Layer 5 of a small transformer language model trained on English Wikipedia (11 layers, counted from 0, width 64).
A neuron adds its activation times its output weights to the MLP's output. To switch it off is to set its activation to zero at one token and run the rest of the model.

Output weights of the MLP neurons that the questions are about. A number n stands for (n - 128) times 0.0083.
n9: 126, 139, 147, 128, 93, 146, 131, 156, 112, 105, 140, 139, 136, 171, 119, 107, 81, 119, 165, 138, 183, 147, 131, 154, 97, 152, 146, 139, 91, 142, 111, 142, 133, 134, 153, 113, 114, 138, 115, 135, 164, 128, 82, 159, 141, 92, 114, 151, 172, 128, 104, 111, 113, 147, 146, 140, 175, 143, 137, 158, 97, 132, 149, 104
n18: 142, 135, 119, 116, 120, 90, 196, 150, 142, 123, 177, 106, 78, 108, 133, 125, 127, 121, 124, 105, 120, 127, 141, 153, 92, 123, 129, 56, 111, 160, 130, 117, 131, 163, 86, 133, 128, 110, 167, 112, 112, 127, 145, 110, 119, 129, 73, 115, 147, 124, 66, 134, 129, 114, 111, 133, 112, 108, 127, 137, 116, 114, 125, 162
n34: 122, 158, 128, 129, 149, 173, 138, 148, 114, 117, 186, 126, 104, 75, 132, 144, 141, 115, 168, 140, 141, 153, 122, 109, 147, 119, 128, 85, 131, 113, 128, 133, 121, 145, 149, 124, 92, 136, 132, 152, 131, 143, 111, 142, 121, 111, 118, 103, 130, 74, 188, 137, 103, 144, 95, 156, 115, 163, 156, 88, 117, 115, 137, 121
n64: 98, 100, 95, 160, 116, 148, 125, 84, 110, 126, 92, 121, 142, 130, 78, 126, 192, 146, 155, 131, 129, 177, 158, 173, 117, 145, 122, 172, 138, 131, 167, 106, 128, 109, 150, 111, 126, 132, 146, 145, 135, 164, 127, 140, 127, 145, 101, 118, 133, 41, 113, 97, 129, 103, 115, 154, 136, 93, 79, 144, 159, 139, 122, 175
n68: 137, 129, 123, 151, 85, 89, 110, 173, 140, 98, 147, 119, 132, 46, 149, 174, 124, 160, 125, 137, 136, 96, 93, 157, 141, 139, 133, 120, 106, 147, 86, 157, 109, 118, 108, 160, 136, 166, 70, 150, 152, 168, 109, 136, 115, 129, 140, 131, 139, 153, 135, 132, 81, 115, 142, 103, 124, 149, 92, 125, 106, 123, 125, 131
n77: 132, 95, 96, 141, 134, 146, 100, 130, 85, 124, 125, 147, 132, 102, 98, 121, 210, 123, 166, 151, 124, 116, 124, 109, 140, 150, 111, 139, 130, 84, 110, 135, 102, 113, 141, 168, 127, 133, 141, 115, 115, 138, 133, 93, 145, 167, 121, 101, 137, 117, 130, 115, 149, 152, 153, 140, 110, 104, 144, 99, 80, 143, 124, 93
n84: 107, 148, 122, 139, 114, 103, 117, 128, 149, 110, 160, 126, 118, 102, 100, 150, 88, 143, 101, 150, 120, 144, 110, 146, 99, 139, 134, 122, 249, 88, 150, 139, 115, 132, 123, 123, 122, 109, 173, 176, 162, 122, 111, 124, 128, 164, 129, 117, 148, 152, 140, 166, 130, 123, 123, 142, 131, 117, 120, 114, 99, 138, 122, 102
n91: 138, 130, 146, 95, 142, 135, 122, 145, 134, 123, 109, 111, 145, 123, 98, 88, 105, 144, 111, 156, 136, 162, 103, 131, 110, 99, 154, 106, 57, 136, 113, 148, 144, 87, 153, 161, 109, 119, 144, 93, 114, 110, 70, 174, 97, 137, 183, 161, 112, 98, 135, 134, 156, 108, 99, 159, 74, 122, 144, 110, 120, 120, 121, 109
n96: 135, 144, 159, 138, 119, 106, 152, 88, 66, 89, 92, 117, 159, 95, 130, 114, 144, 101, 147, 108, 148, 144, 138, 146, 112, 130, 122, 120, 136, 114, 169, 109, 110, 145, 110, 131, 151, 125, 152, 123, 135, 136, 144, 131, 122, 127, 114, 166, 120, 137, 144, 146, 136, 113, 146, 188, 71, 145, 96, 87, 156, 124, 110, 194
n101: 137, 89, 114, 159, 109, 128, 118, 116, 125, 117, 117, 113, 158, 145, 132, 117, 138, 112, 151, 82, 73, 111, 128, 133, 132, 100, 134, 118, 182, 90, 119, 131, 125, 102, 135, 171, 117, 140, 154, 148, 135, 150, 120, 138, 144, 105, 106, 128, 121, 137, 151, 116, 127, 155, 128, 158, 153, 135, 118, 140, 158, 72, 148, 103
n111: 126, 148, 153, 145, 112, 109, 163, 154, 134, 118, 168, 173, 106, 171, 131, 101, 146, 147, 119, 167, 143, 127, 136, 148, 151, 128, 128, 119, 129, 147, 127, 80, 114, 102, 115, 107, 140, 80, 160, 116, 120, 118, 141, 123, 131, 110, 134, 116, 132, 133, 154, 138, 131, 133, 148, 163, 72, 136, 184, 154, 184, 95, 138, 157
n136: 120, 108, 118, 101, 106, 173, 131, 148, 154, 150, 138, 152, 138, 105, 137, 146, 116, 150, 137, 109, 143, 93, 111, 91, 145, 100, 142, 100, 142, 138, 134, 151, 127, 161, 123, 136, 175, 110, 142, 156, 121, 144, 132, 107, 132, 155, 158, 140, 129, 122, 143, 157, 150, 99, 120, 179, 140, 105, 139, 125, 154, 123, 94, 114
n140: 125, 157, 123, 129, 155, 126, 72, 122, 138, 169, 153, 163, 92, 59, 109, 153, 86, 110, 115, 130, 164, 163, 115, 118, 137, 164, 134, 92, 122, 134, 144, 113, 115, 120, 160, 102, 131, 127, 110, 148, 140, 160, 117, 179, 95, 114, 156, 149, 170, 151, 136, 134, 118, 116, 178, 96, 97, 152, 120, 126, 127, 131, 161, 169
n151: 141, 129, 142, 126, 183, 108, 130, 141, 119, 149, 120, 143, 126, 13, 144, 113, 128, 121, 124, 145, 119, 136, 155, 135, 112, 112, 117, 127, 117, 152, 126, 145, 117, 137, 135, 105, 135, 106, 154, 105, 109, 139, 140, 135, 133, 118, 122, 173, 80, 134, 103, 149, 126, 138, 120, 129, 116, 132, 115, 126, 109, 139, 97, 146
n162: 146, 101, 129, 107, 148, 105, 170, 138, 121, 126, 149, 107, 118, 122, 114, 138, 145, 141, 105, 112, 90, 130, 150, 120, 125, 85, 98, 96, 113, 133, 117, 112, 118, 138, 124, 114, 178, 133, 99, 108, 154, 122, 128, 147, 109, 148, 94, 156, 110, 187, 146, 127, 130, 99, 94, 115, 152, 105, 217, 139, 141, 162, 175, 155
n174: 182, 147, 148, 104, 127, 91, 116, 128, 134, 139, 144, 155, 134, 100, 107, 138, 168, 184, 112, 131, 117, 108, 101, 121, 113, 121, 121, 128, 108, 99, 83, 130, 110, 124, 118, 149, 132, 163, 163, 140, 125, 126, 168, 159, 122, 154, 115, 84, 118, 120, 162, 93, 131, 151, 95, 131, 138, 115, 151, 131, 140, 131, 134, 124

Each question names a token from some text and the token that comes next. It shows the activations a of the neurons there, in the order above. A number n stands for (n - 128) times 0.088.

Then comes g, the gradient of the next token's log-probability with respect to the MLP's output, scaled to length 1. A neuron's effect is roughly proportional to its activation times (output weights . g). A number n stands for (n - 128) times 0.0039.

" ", then "1"
a: 130, 131, 127, 128, 128, 128, 130, 102, 127, 134, 126, 129, 127, 125, 133, 130
g: 105, 84, 135, 105, 120, 115, 148, 88, 143, 188, 149, 115, 108, 134, 144, 198, 127, 138, 108, 109, 139, 94, 110, 135, 87, 55, 142, 112, 135, 148, 137, 78, 111, 140, 156, 113, 154, 202, 176, 198, 125, 113, 104, 119, 141, 100, 171, 117, 161, 86, 84, 191, 146, 151, 142, 150, 131, 135, 129, 110, 160, 164, 114, 203
Which neuron, switched off, lowers the next token's probability most? n91

" to", then " "
a: 130, 85, 131, 130, 128, 136, 125, 130, 129, 129, 139, 128, 121, 129, 118, 130
g: 136, 203, 161, 149, 124, 142, 125, 109, 102, 105, 128, 95, 67, 181, 173, 84, 157, 147, 118, 116, 131, 128, 141, 96, 179, 165, 91, 81, 119, 99, 167, 133, 144, 159, 87, 61, 88, 67, 143, 123, 184, 164, 115, 179, 115, 100, 150, 143, 115, 100, 101, 163, 139, 120, 138, 134, 107, 144, 144, 144, 77, 69, 137, 121
Which neuron, switched off, lowers the next token's probability most? n111

"4", then "5"
a: 123, 130, 121, 187, 97, 131, 132, 134, 128, 126, 130, 126, 126, 127, 126, 129
g: 78, 126, 111, 148, 172, 111, 146, 70, 145, 125, 105, 132, 144, 105, 61, 93, 97, 133, 163, 83, 126, 151, 134, 130, 118, 155, 107, 97, 161, 134, 115, 117, 158, 98, 100, 152, 76, 142, 102, 148, 127, 120, 114, 109, 135, 206, 139, 91, 212, 123, 141, 146, 139, 134, 186, 95, 117, 114, 90, 49, 117, 57, 114, 118
Which neuron, switched off, lowers the next token's probability most? n64

"ly", then ","
a: 130, 130, 125, 129, 90, 135, 126, 128, 122, 128, 128, 130, 144, 125, 126, 111
g: 152, 119, 158, 184, 136, 131, 126, 144, 114, 123, 66, 138, 127, 70, 163, 170, 128, 121, 129, 108, 149, 135, 166, 136, 187, 149, 139, 197, 137, 107, 171, 99, 95, 123, 99, 181, 131, 129, 68, 138, 131, 180, 135, 122, 135, 135, 136, 186, 88, 133, 49, 138, 136, 68, 168, 99, 120, 78, 106, 88, 90, 105, 114, 121
Which neuron, switched off, raises the next token's probability most? n68

" became", then " pre"
a: 129, 58, 134, 127, 131, 126, 132, 128, 125, 130, 132, 126, 131, 51, 126, 102
g: 96, 170, 123, 121, 144, 187, 127, 131, 106, 103, 105, 116, 112, 147, 153, 94, 114, 164, 120, 95, 32, 146, 122, 89, 131, 161, 88, 175, 132, 92, 106, 105, 142, 150, 108, 139, 89, 109, 135, 126, 152, 84, 56, 192, 129, 146, 176, 159, 106, 130, 129, 116, 160, 114, 102, 74, 78, 78, 102, 168, 158, 92, 112, 112
Which two neurons, each switched off alone, lower its probability most, in order? n18, n151

"lan", then "ation"
a: 130, 132, 135, 127, 128, 135, 133, 103, 128, 126, 127, 130, 123, 125, 126, 122
g: 158, 196, 115, 157, 107, 127, 121, 125, 80, 116, 147, 116, 103, 113, 143, 26, 179, 168, 119, 110, 92, 178, 70, 96, 118, 171, 104, 129, 148, 76, 179, 155, 108, 158, 117, 122, 175, 124, 140, 90, 116, 166, 137, 119, 146, 130, 136, 101, 143, 172, 89, 123, 62, 164, 121, 162, 94, 142, 90, 124, 117, 105, 114, 112
Which two neurons, each switched off alone, lower its probability most, in order? n91, n77

"gan", then " had"
a: 127, 132, 136, 121, 136, 132, 100, 129, 127, 121, 128, 91, 131, 127, 128, 132
g: 114, 115, 188, 141, 116, 150, 183, 142, 111, 173, 124, 133, 85, 130, 171, 105, 136, 123, 82, 157, 126, 167, 104, 125, 96, 73, 155, 169, 98, 122, 125, 102, 107, 129, 108, 152, 97, 155, 157, 141, 163, 190, 85, 149, 70, 59, 69, 118, 148, 128, 90, 116, 176, 121, 175, 126, 127, 131, 88, 137, 69, 91, 97, 103
Which two neurons, each switched off alone, lower its probability most, in order? n136, n84

"age", then "r"
a: 129, 130, 128, 129, 129, 130, 101, 149, 130, 163, 128, 128, 128, 137, 133, 130
g: 117, 114, 163, 101, 151, 130, 160, 123, 160, 147, 163, 135, 173, 122, 104, 60, 155, 136, 130, 110, 128, 121, 73, 114, 141, 128, 138, 75, 185, 98, 157, 167, 133, 104, 94, 159, 139, 173, 125, 100, 141, 128, 168, 58, 141, 143, 128, 126, 111, 81, 185, 150, 163, 53, 123, 113, 171, 133, 120, 73, 161, 75, 116, 182
Which neuron, switched off, lowers the next token's probability most? n101

" he", then " graduated"
a: 130, 126, 104, 126, 128, 131, 122, 126, 123, 133, 126, 131, 123, 49, 145, 127
g: 104, 142, 88, 80, 134, 134, 115, 39, 129, 112, 77, 121, 187, 77, 160, 144, 163, 146, 182, 111, 164, 119, 81, 147, 165, 141, 160, 92, 147, 147, 88, 58, 132, 160, 158, 125, 122, 126, 129, 185, 144, 101, 163, 123, 106, 137, 151, 144, 191, 134, 131, 168, 134, 92, 166, 122, 98, 158, 119, 175, 109, 105, 104, 143
Which neuron, switched off, raises the next token's probability most? n162

" is", then " more"
a: 127, 94, 134, 126, 129, 42, 127, 131, 123, 130, 140, 130, 124, 129, 128, 113
g: 151, 133, 75, 131, 137, 96, 179, 121, 132, 60, 167, 106, 153, 154, 120, 176, 97, 194, 67, 120, 82, 104, 111, 132, 137, 134, 56, 153, 147, 119, 155, 108, 122, 152, 95, 175, 158, 154, 133, 146, 177, 115, 74, 143, 108, 128, 126, 156, 91, 96, 184, 108, 101, 99, 127, 93, 111, 88, 98, 146, 103, 126, 91, 82
Which neuron, switched off, lowers the next token's probability most? n77

"1", then "9"
a: 130, 125, 128, 129, 127, 127, 127, 130, 127, 129, 138, 135, 127, 124, 123, 134
g: 103, 93, 102, 91, 154, 56, 89, 94, 164, 145, 188, 119, 159, 97, 115, 112, 139, 114, 147, 97, 148, 7, 106, 135, 100, 112, 78, 107, 158, 130, 162, 177, 81, 166, 123, 185, 123, 117, 150, 172, 104, 133, 152, 139, 138, 117, 112, 109, 116, 136, 117, 105, 140, 125, 96, 122, 103, 173, 83, 107, 119, 153, 125, 106
Which neuron, switched off, raises the next token's probability most? n111

".", then " Sch"
a: 127, 126, 126, 130, 130, 127, 106, 126, 128, 131, 129, 127, 120, 128, 128, 130
g: 115, 155, 126, 90, 178, 165, 133, 119, 65, 87, 107, 89, 100, 138, 176, 89, 137, 93, 146, 168, 187, 127, 63, 181, 138, 122, 53, 177, 91, 148, 67, 112, 147, 79, 130, 108, 74, 127, 106, 112, 164, 169, 137, 90, 133, 165, 98, 115, 141, 116, 122, 157, 118, 141, 107, 99, 103, 159, 125, 120, 128, 113, 113, 99
Which neuron, switched off, lowers the next token's probability most? n84

" from", then " their"
a: 129, 129, 108, 129, 128, 131, 128, 130, 127, 130, 154, 126, 122, 128, 127, 124
g: 160, 128, 123, 177, 167, 91, 214, 119, 104, 111, 101, 103, 102, 119, 133, 157, 123, 91, 89, 141, 126, 79, 125, 55, 48, 125, 182, 127, 120, 136, 160, 163, 106, 107, 101, 138, 117, 115, 166, 92, 147, 95, 128, 83, 103, 172, 91, 154, 135, 134, 125, 152, 84, 161, 158, 78, 136, 102, 116, 139, 132, 165, 75, 153
Which neuron, switched off, lowers the next token's probability most? n34

" talk", then " show"
a: 130, 126, 129, 125, 117, 131, 130, 127, 129, 125, 138, 143, 129, 127, 125, 126
g: 89, 87, 108, 112, 166, 161, 166, 136, 153, 108, 124, 161, 189, 130, 100, 128, 128, 157, 150, 130, 174, 160, 53, 131, 74, 112, 196, 144, 142, 153, 103, 161, 118, 151, 139, 137, 112, 115, 151, 121, 92, 189, 132, 142, 122, 137, 142, 51, 116, 183, 207, 105, 143, 99, 110, 136, 184, 112, 153, 125, 133, 90, 112, 119
Which neuron, switched off, lowers the next token's probability most? n136

" |", then " Germany"
a: 125, 111, 127, 125, 127, 129, 127, 136, 125, 133, 128, 134, 129, 127, 129, 138
g: 166, 112, 81, 118, 109, 87, 119, 111, 91, 127, 72, 162, 100, 124, 142, 168, 159, 104, 147, 103, 81, 113, 75, 106, 109, 147, 134, 119, 136, 139, 147, 161, 177, 106, 121, 147, 116, 83, 115, 72, 164, 141, 180, 99, 69, 165, 95, 138, 176, 122, 144, 93, 158, 91, 116, 101, 148, 105, 35, 139, 131, 76, 141, 99
Which neuron, switched off, raises the next token's probability most? n18

"\n", then "==="
a: 135, 139, 129, 129, 128, 128, 129, 136, 127, 132, 128, 130, 125, 125, 127, 119
g: 137, 169, 131, 166, 158, 140, 121, 98, 113, 119, 107, 151, 148, 142, 148, 112, 131, 71, 161, 140, 133, 93, 175, 148, 121, 95, 119, 193, 119, 110, 124, 114, 129, 153, 155, 119, 140, 137, 139, 185, 74, 87, 130, 170, 115, 159, 172, 204, 132, 70, 125, 119, 133, 112, 99, 228, 100, 126, 127, 75, 149, 166, 175, 158
Which neuron, switched off, lowers the next token's probability most? n91

" in", then " Los"
a: 132, 134, 124, 130, 123, 131, 129, 128, 128, 118, 153, 128, 127, 133, 124, 110
g: 136, 173, 88, 141, 169, 127, 148, 162, 136, 110, 82, 129, 108, 102, 131, 141, 130, 132, 127, 132, 93, 69, 128, 157, 135, 162, 191, 168, 127, 160, 135, 142, 163, 176, 124, 71, 74, 101, 86, 156, 113, 137, 84, 104, 122, 138, 140, 109, 175, 148, 166, 163, 166, 68, 113, 71, 69, 111, 101, 122, 140, 67, 169, 95
Which neuron, switched off, lowers the next token's probability most? n174

" is", then " related"
a: 126, 109, 134, 128, 129, 22, 126, 131, 125, 129, 134, 128, 121, 126, 126, 125
g: 125, 87, 153, 107, 152, 190, 141, 140, 165, 43, 136, 165, 132, 114, 139, 139, 156, 124, 137, 123, 58, 76, 63, 144, 167, 110, 136, 69, 122, 108, 116, 89, 69, 129, 156, 99, 153, 104, 143, 169, 143, 144, 81, 162, 95, 122, 137, 130, 151, 149, 85, 126, 97, 121, 93, 171, 135, 73, 78, 161, 130, 118, 139, 145
Which neuron, switched off, raises the next token's probability most? n18

",", then " Re"
a: 127, 116, 129, 127, 126, 133, 130, 134, 127, 128, 168, 128, 129, 124, 124, 128
g: 147, 142, 82, 153, 120, 106, 98, 109, 172, 137, 128, 174, 83, 141, 95, 131, 91, 117, 97, 144, 109, 173, 127, 99, 106, 159, 50, 117, 133, 170, 134, 108, 115, 132, 109, 133, 171, 169, 112, 142, 136, 155, 103, 128, 176, 105, 154, 94, 185, 157, 154, 106, 186, 114, 231, 99, 133, 195, 146, 149, 156, 114, 116, 144
Which neuron, switched off, lowers the next token's probability most? n111

"4", then "3"
a: 122, 131, 122, 170, 105, 132, 130, 133, 128, 127, 131, 129, 126, 127, 126, 129
g: 126, 164, 135, 130, 173, 109, 113, 177, 118, 158, 142, 102, 122, 118, 153, 61, 136, 160, 147, 144, 103, 149, 60, 91, 185, 170, 166, 177, 133, 137, 141, 88, 126, 147, 104, 169, 181, 96, 119, 114, 89, 159, 179, 133, 77, 130, 109, 139, 84, 167, 117, 82, 91, 158, 131, 137, 115, 200, 94, 158, 140, 83, 118, 140
Which neuron, switched off, raises the next token's probability most? n64

"s", then " Joseph"
a: 129, 128, 131, 123, 129, 133, 128, 127, 126, 128, 119, 124, 124, 124, 126, 134
g: 110, 88, 135, 69, 173, 87, 112, 106, 103, 183, 74, 117, 140, 172, 111, 72, 122, 138, 123, 125, 155, 136, 177, 129, 125, 69, 163, 118, 122, 178, 140, 150, 166, 108, 161, 149, 124, 177, 97, 155, 162, 134, 105, 143, 175, 204, 129, 177, 156, 129, 150, 131, 131, 95, 154, 146, 155, 87, 128, 150, 122, 129, 152, 202
Which neuron, switched off, raises the next token's probability most? n64

"s", then " and"
a: 130, 128, 129, 127, 127, 134, 126, 135, 125, 129, 129, 109, 121, 124, 124, 129
g: 141, 137, 136, 92, 91, 164, 70, 136, 134, 188, 115, 71, 103, 143, 38, 114, 91, 144, 164, 131, 107, 97, 79, 153, 158, 117, 123, 152, 101, 129, 114, 132, 170, 98, 97, 107, 157, 100, 112, 76, 106, 105, 170, 113, 96, 62, 130, 111, 178, 78, 141, 124, 160, 111, 118, 171, 123, 134, 191, 130, 133, 139, 155, 92
Which neuron, switched off, lowers the next token's probability most? n91

"ly", then " discontinu"
a: 137, 131, 129, 129, 127, 140, 117, 140, 125, 125, 130, 126, 168, 124, 129, 121
g: 71, 73, 107, 145, 158, 152, 115, 136, 115, 85, 184, 123, 122, 143, 144, 123, 142, 99, 84, 89, 79, 111, 134, 159, 156, 198, 102, 81, 135, 92, 110, 161, 93, 139, 119, 129, 90, 110, 75, 157, 132, 144, 126, 98, 95, 181, 135, 130, 78, 90, 104, 178, 91, 151, 95, 166, 113, 117, 87, 167, 76, 149, 150, 161
Which neuron, switched off, raises the next token's probability most? n140

" that", then " post"
a: 130, 130, 132, 129, 132, 134, 126, 128, 123, 129, 133, 128, 122, 126, 128, 128
g: 62, 146, 137, 92, 94, 112, 66, 79, 83, 137, 97, 147, 81, 124, 129, 149, 163, 122, 156, 83, 92, 111, 123, 177, 146, 187, 88, 135, 125, 78, 130, 110, 132, 126, 160, 148, 132, 143, 74, 188, 148, 120, 93, 90, 119, 201, 172, 84, 110, 128, 169, 174, 156, 119, 141, 154, 115, 131, 129, 137, 86, 136, 123, 101
Which neuron, switched off, lowers the next token's probability most? n77

"9", then "2"
a: 131, 135, 130, 129, 130, 129, 128, 127, 130, 127, 136, 136, 125, 125, 122, 130
g: 130, 207, 120, 129, 175, 115, 118, 152, 124, 101, 142, 132, 90, 134, 171, 138, 123, 144, 125, 116, 157, 186, 76, 139, 225, 96, 133, 126, 117, 141, 98, 94, 139, 136, 126, 127, 174, 64, 97, 34, 125, 153, 161, 72, 160, 87, 106, 112, 138, 140, 125, 121, 114, 148, 185, 131, 139, 125, 132, 159, 145, 109, 99, 151
Which neuron, switched off, lowers the next token's probability most? n111

" commonly", then " cited"
a: 126, 121, 128, 128, 102, 136, 128, 130, 125, 131, 128, 123, 137, 128, 127, 128
g: 88, 112, 127, 120, 104, 168, 72, 196, 154, 135, 83, 191, 128, 71, 118, 114, 92, 176, 123, 60, 103, 118, 57, 140, 133, 140, 112, 141, 147, 146, 150, 101, 91, 128, 131, 122, 149, 123, 130, 156, 133, 183, 133, 182, 101, 103, 184, 170, 156, 122, 149, 124, 152, 139, 148, 109, 130, 114, 114, 171, 123, 164, 198, 97
Which neuron, switched off, lowers the next token's probability most? n140

" |", then " Italy"
a: 125, 113, 126, 125, 128, 129, 127, 135, 125, 132, 129, 132, 130, 127, 130, 138
g: 144, 126, 95, 128, 147, 100, 119, 81, 125, 158, 98, 136, 85, 94, 146, 140, 157, 78, 131, 98, 53, 92, 41, 103, 122, 121, 125, 100, 147, 152, 142, 160, 143, 105, 139, 158, 79, 87, 117, 75, 100, 147, 161, 142, 114, 186, 118, 111, 186, 162, 101, 80, 160, 135, 145, 125, 135, 137, 49, 152, 126, 99, 134, 92
Which neuron, switched off, raises the next token's probability most? n18

"et", then "y"
a: 125, 129, 149, 121, 135, 132, 128, 126, 127, 126, 127, 131, 124, 125, 127, 133
g: 122, 103, 49, 121, 145, 152, 108, 129, 111, 121, 144, 149, 125, 134, 76, 175, 114, 92, 81, 129, 167, 152, 94, 121, 124, 132, 201, 161, 129, 146, 132, 82, 135, 131, 117, 107, 66, 218, 165, 119, 100, 119, 128, 137, 77, 67, 119, 134, 120, 97, 159, 74, 127, 145, 143, 129, 173, 158, 124, 133, 165, 152, 125, 65
Which neuron, switched off, raises the next token's probability most? n64

" W", then "er"
a: 129, 127, 131, 130, 128, 127, 130, 124, 139, 129, 128, 126, 128, 131, 129, 131
g: 124, 115, 135, 137, 151, 151, 77, 53, 151, 148, 128, 110, 89, 125, 163, 169, 147, 100, 133, 134, 139, 162, 97, 160, 109, 141, 148, 191, 92, 150, 123, 166, 114, 113, 82, 111, 110, 95, 130, 63, 132, 148, 106, 92, 113, 122, 145, 111, 128, 44, 177, 104, 126, 98, 80, 121, 168, 207, 139, 169, 119, 112, 125, 74
Which neuron, switched off, raises the next token's probability most? n96

" race", then " |"
a: 126, 127, 127, 122, 66, 129, 130, 129, 127, 129, 124, 149, 127, 128, 125, 128
g: 172, 194, 181, 154, 161, 82, 142, 96, 103, 113, 91, 158, 108, 113, 129, 113, 156, 148, 74, 127, 120, 168, 172, 107, 111, 148, 132, 144, 159, 137, 81, 183, 195, 108, 140, 130, 110, 119, 150, 96, 119, 125, 61, 161, 149, 127, 143, 95, 66, 144, 130, 109, 121, 110, 118, 133, 123, 147, 106, 183, 147, 198, 188, 130
Which neuron, switched off, lowers the next token's probability most? n68

" may", then " live"
a: 132, 128, 129, 122, 130, 119, 121, 134, 128, 128, 149, 114, 120, 107, 128, 127
g: 144, 86, 87, 100, 85, 165, 166, 103, 107, 90, 122, 116, 131, 153, 120, 118, 142, 143, 136, 106, 184, 109, 171, 145, 158, 111, 143, 170, 111, 102, 115, 47, 110, 162, 130, 70, 107, 178, 135, 165, 122, 92, 76, 117, 93, 165, 128, 94, 197, 127, 124, 110, 155, 109, 86, 88, 142, 118, 118, 110, 97, 86, 162, 194
Which neuron, switched off, lowers the next token's probability most? n151

" board", then "ing"
a: 131, 129, 132, 122, 125, 129, 129, 128, 127, 129, 124, 135, 127, 128, 123, 126
g: 198, 131, 150, 158, 113, 160, 172, 142, 119, 67, 148, 146, 135, 115, 103, 164, 144, 128, 109, 156, 128, 169, 49, 153, 126, 157, 85, 165, 142, 70, 152, 146, 148, 106, 120, 75, 116, 51, 119, 123, 142, 101, 119, 122, 130, 99, 132, 146, 127, 114, 94, 74, 123, 126, 81, 98, 126, 200, 80, 88, 156, 102, 105, 109
Which neuron, switched off, raises the next token's probability most? n136

" a", then " guest"
a: 129, 123, 137, 127, 117, 131, 131, 127, 125, 129, 130, 128, 128, 129, 126, 127
g: 97, 117, 59, 88, 110, 161, 124, 167, 128, 162, 74, 141, 150, 98, 140, 100, 134, 112, 92, 128, 151, 130, 77, 97, 61, 76, 192, 112, 158, 114, 135, 117, 140, 101, 130, 124, 97, 175, 146, 155, 125, 121, 83, 151, 78, 112, 211, 93, 136, 108, 163, 151, 110, 130, 103, 119, 159, 144, 170, 118, 120, 150, 195, 150
Which neuron, switched off, lowers the next token's probability most? n34

" to", then " test"
a: 131, 96, 126, 129, 128, 133, 129, 130, 128, 133, 135, 125, 129, 128, 105, 122
g: 95, 116, 165, 163, 84, 90, 88, 106, 122, 79, 129, 117, 167, 120, 136, 119, 120, 123, 109, 109, 118, 159, 118, 114, 114, 221, 135, 117, 140, 117, 142, 182, 87, 131, 78, 140, 74, 103, 83, 172, 130, 177, 68, 148, 92, 121, 119, 165, 94, 114, 82, 86, 203, 148, 81, 151, 117, 145, 137, 139, 110, 120, 166, 122
Which neuron, switched off, lowers the next token's probability most? n162

" therefore", then " must"
a: 127, 125, 129, 133, 137, 138, 126, 130, 128, 128, 179, 128, 125, 124, 130, 132
g: 152, 142, 136, 75, 84, 100, 84, 184, 157, 119, 148, 95, 149, 129, 182, 70, 130, 115, 156, 118, 143, 131, 98, 101, 71, 147, 136, 161, 96, 157, 107, 110, 91, 170, 85, 109, 57, 173, 164, 111, 113, 107, 125, 176, 178, 48, 122, 125, 127, 94, 133, 97, 151, 149, 103, 110, 83, 158, 151, 129, 110, 117, 147, 104
Which neuron, switched off, lowers the next token's probability most? n111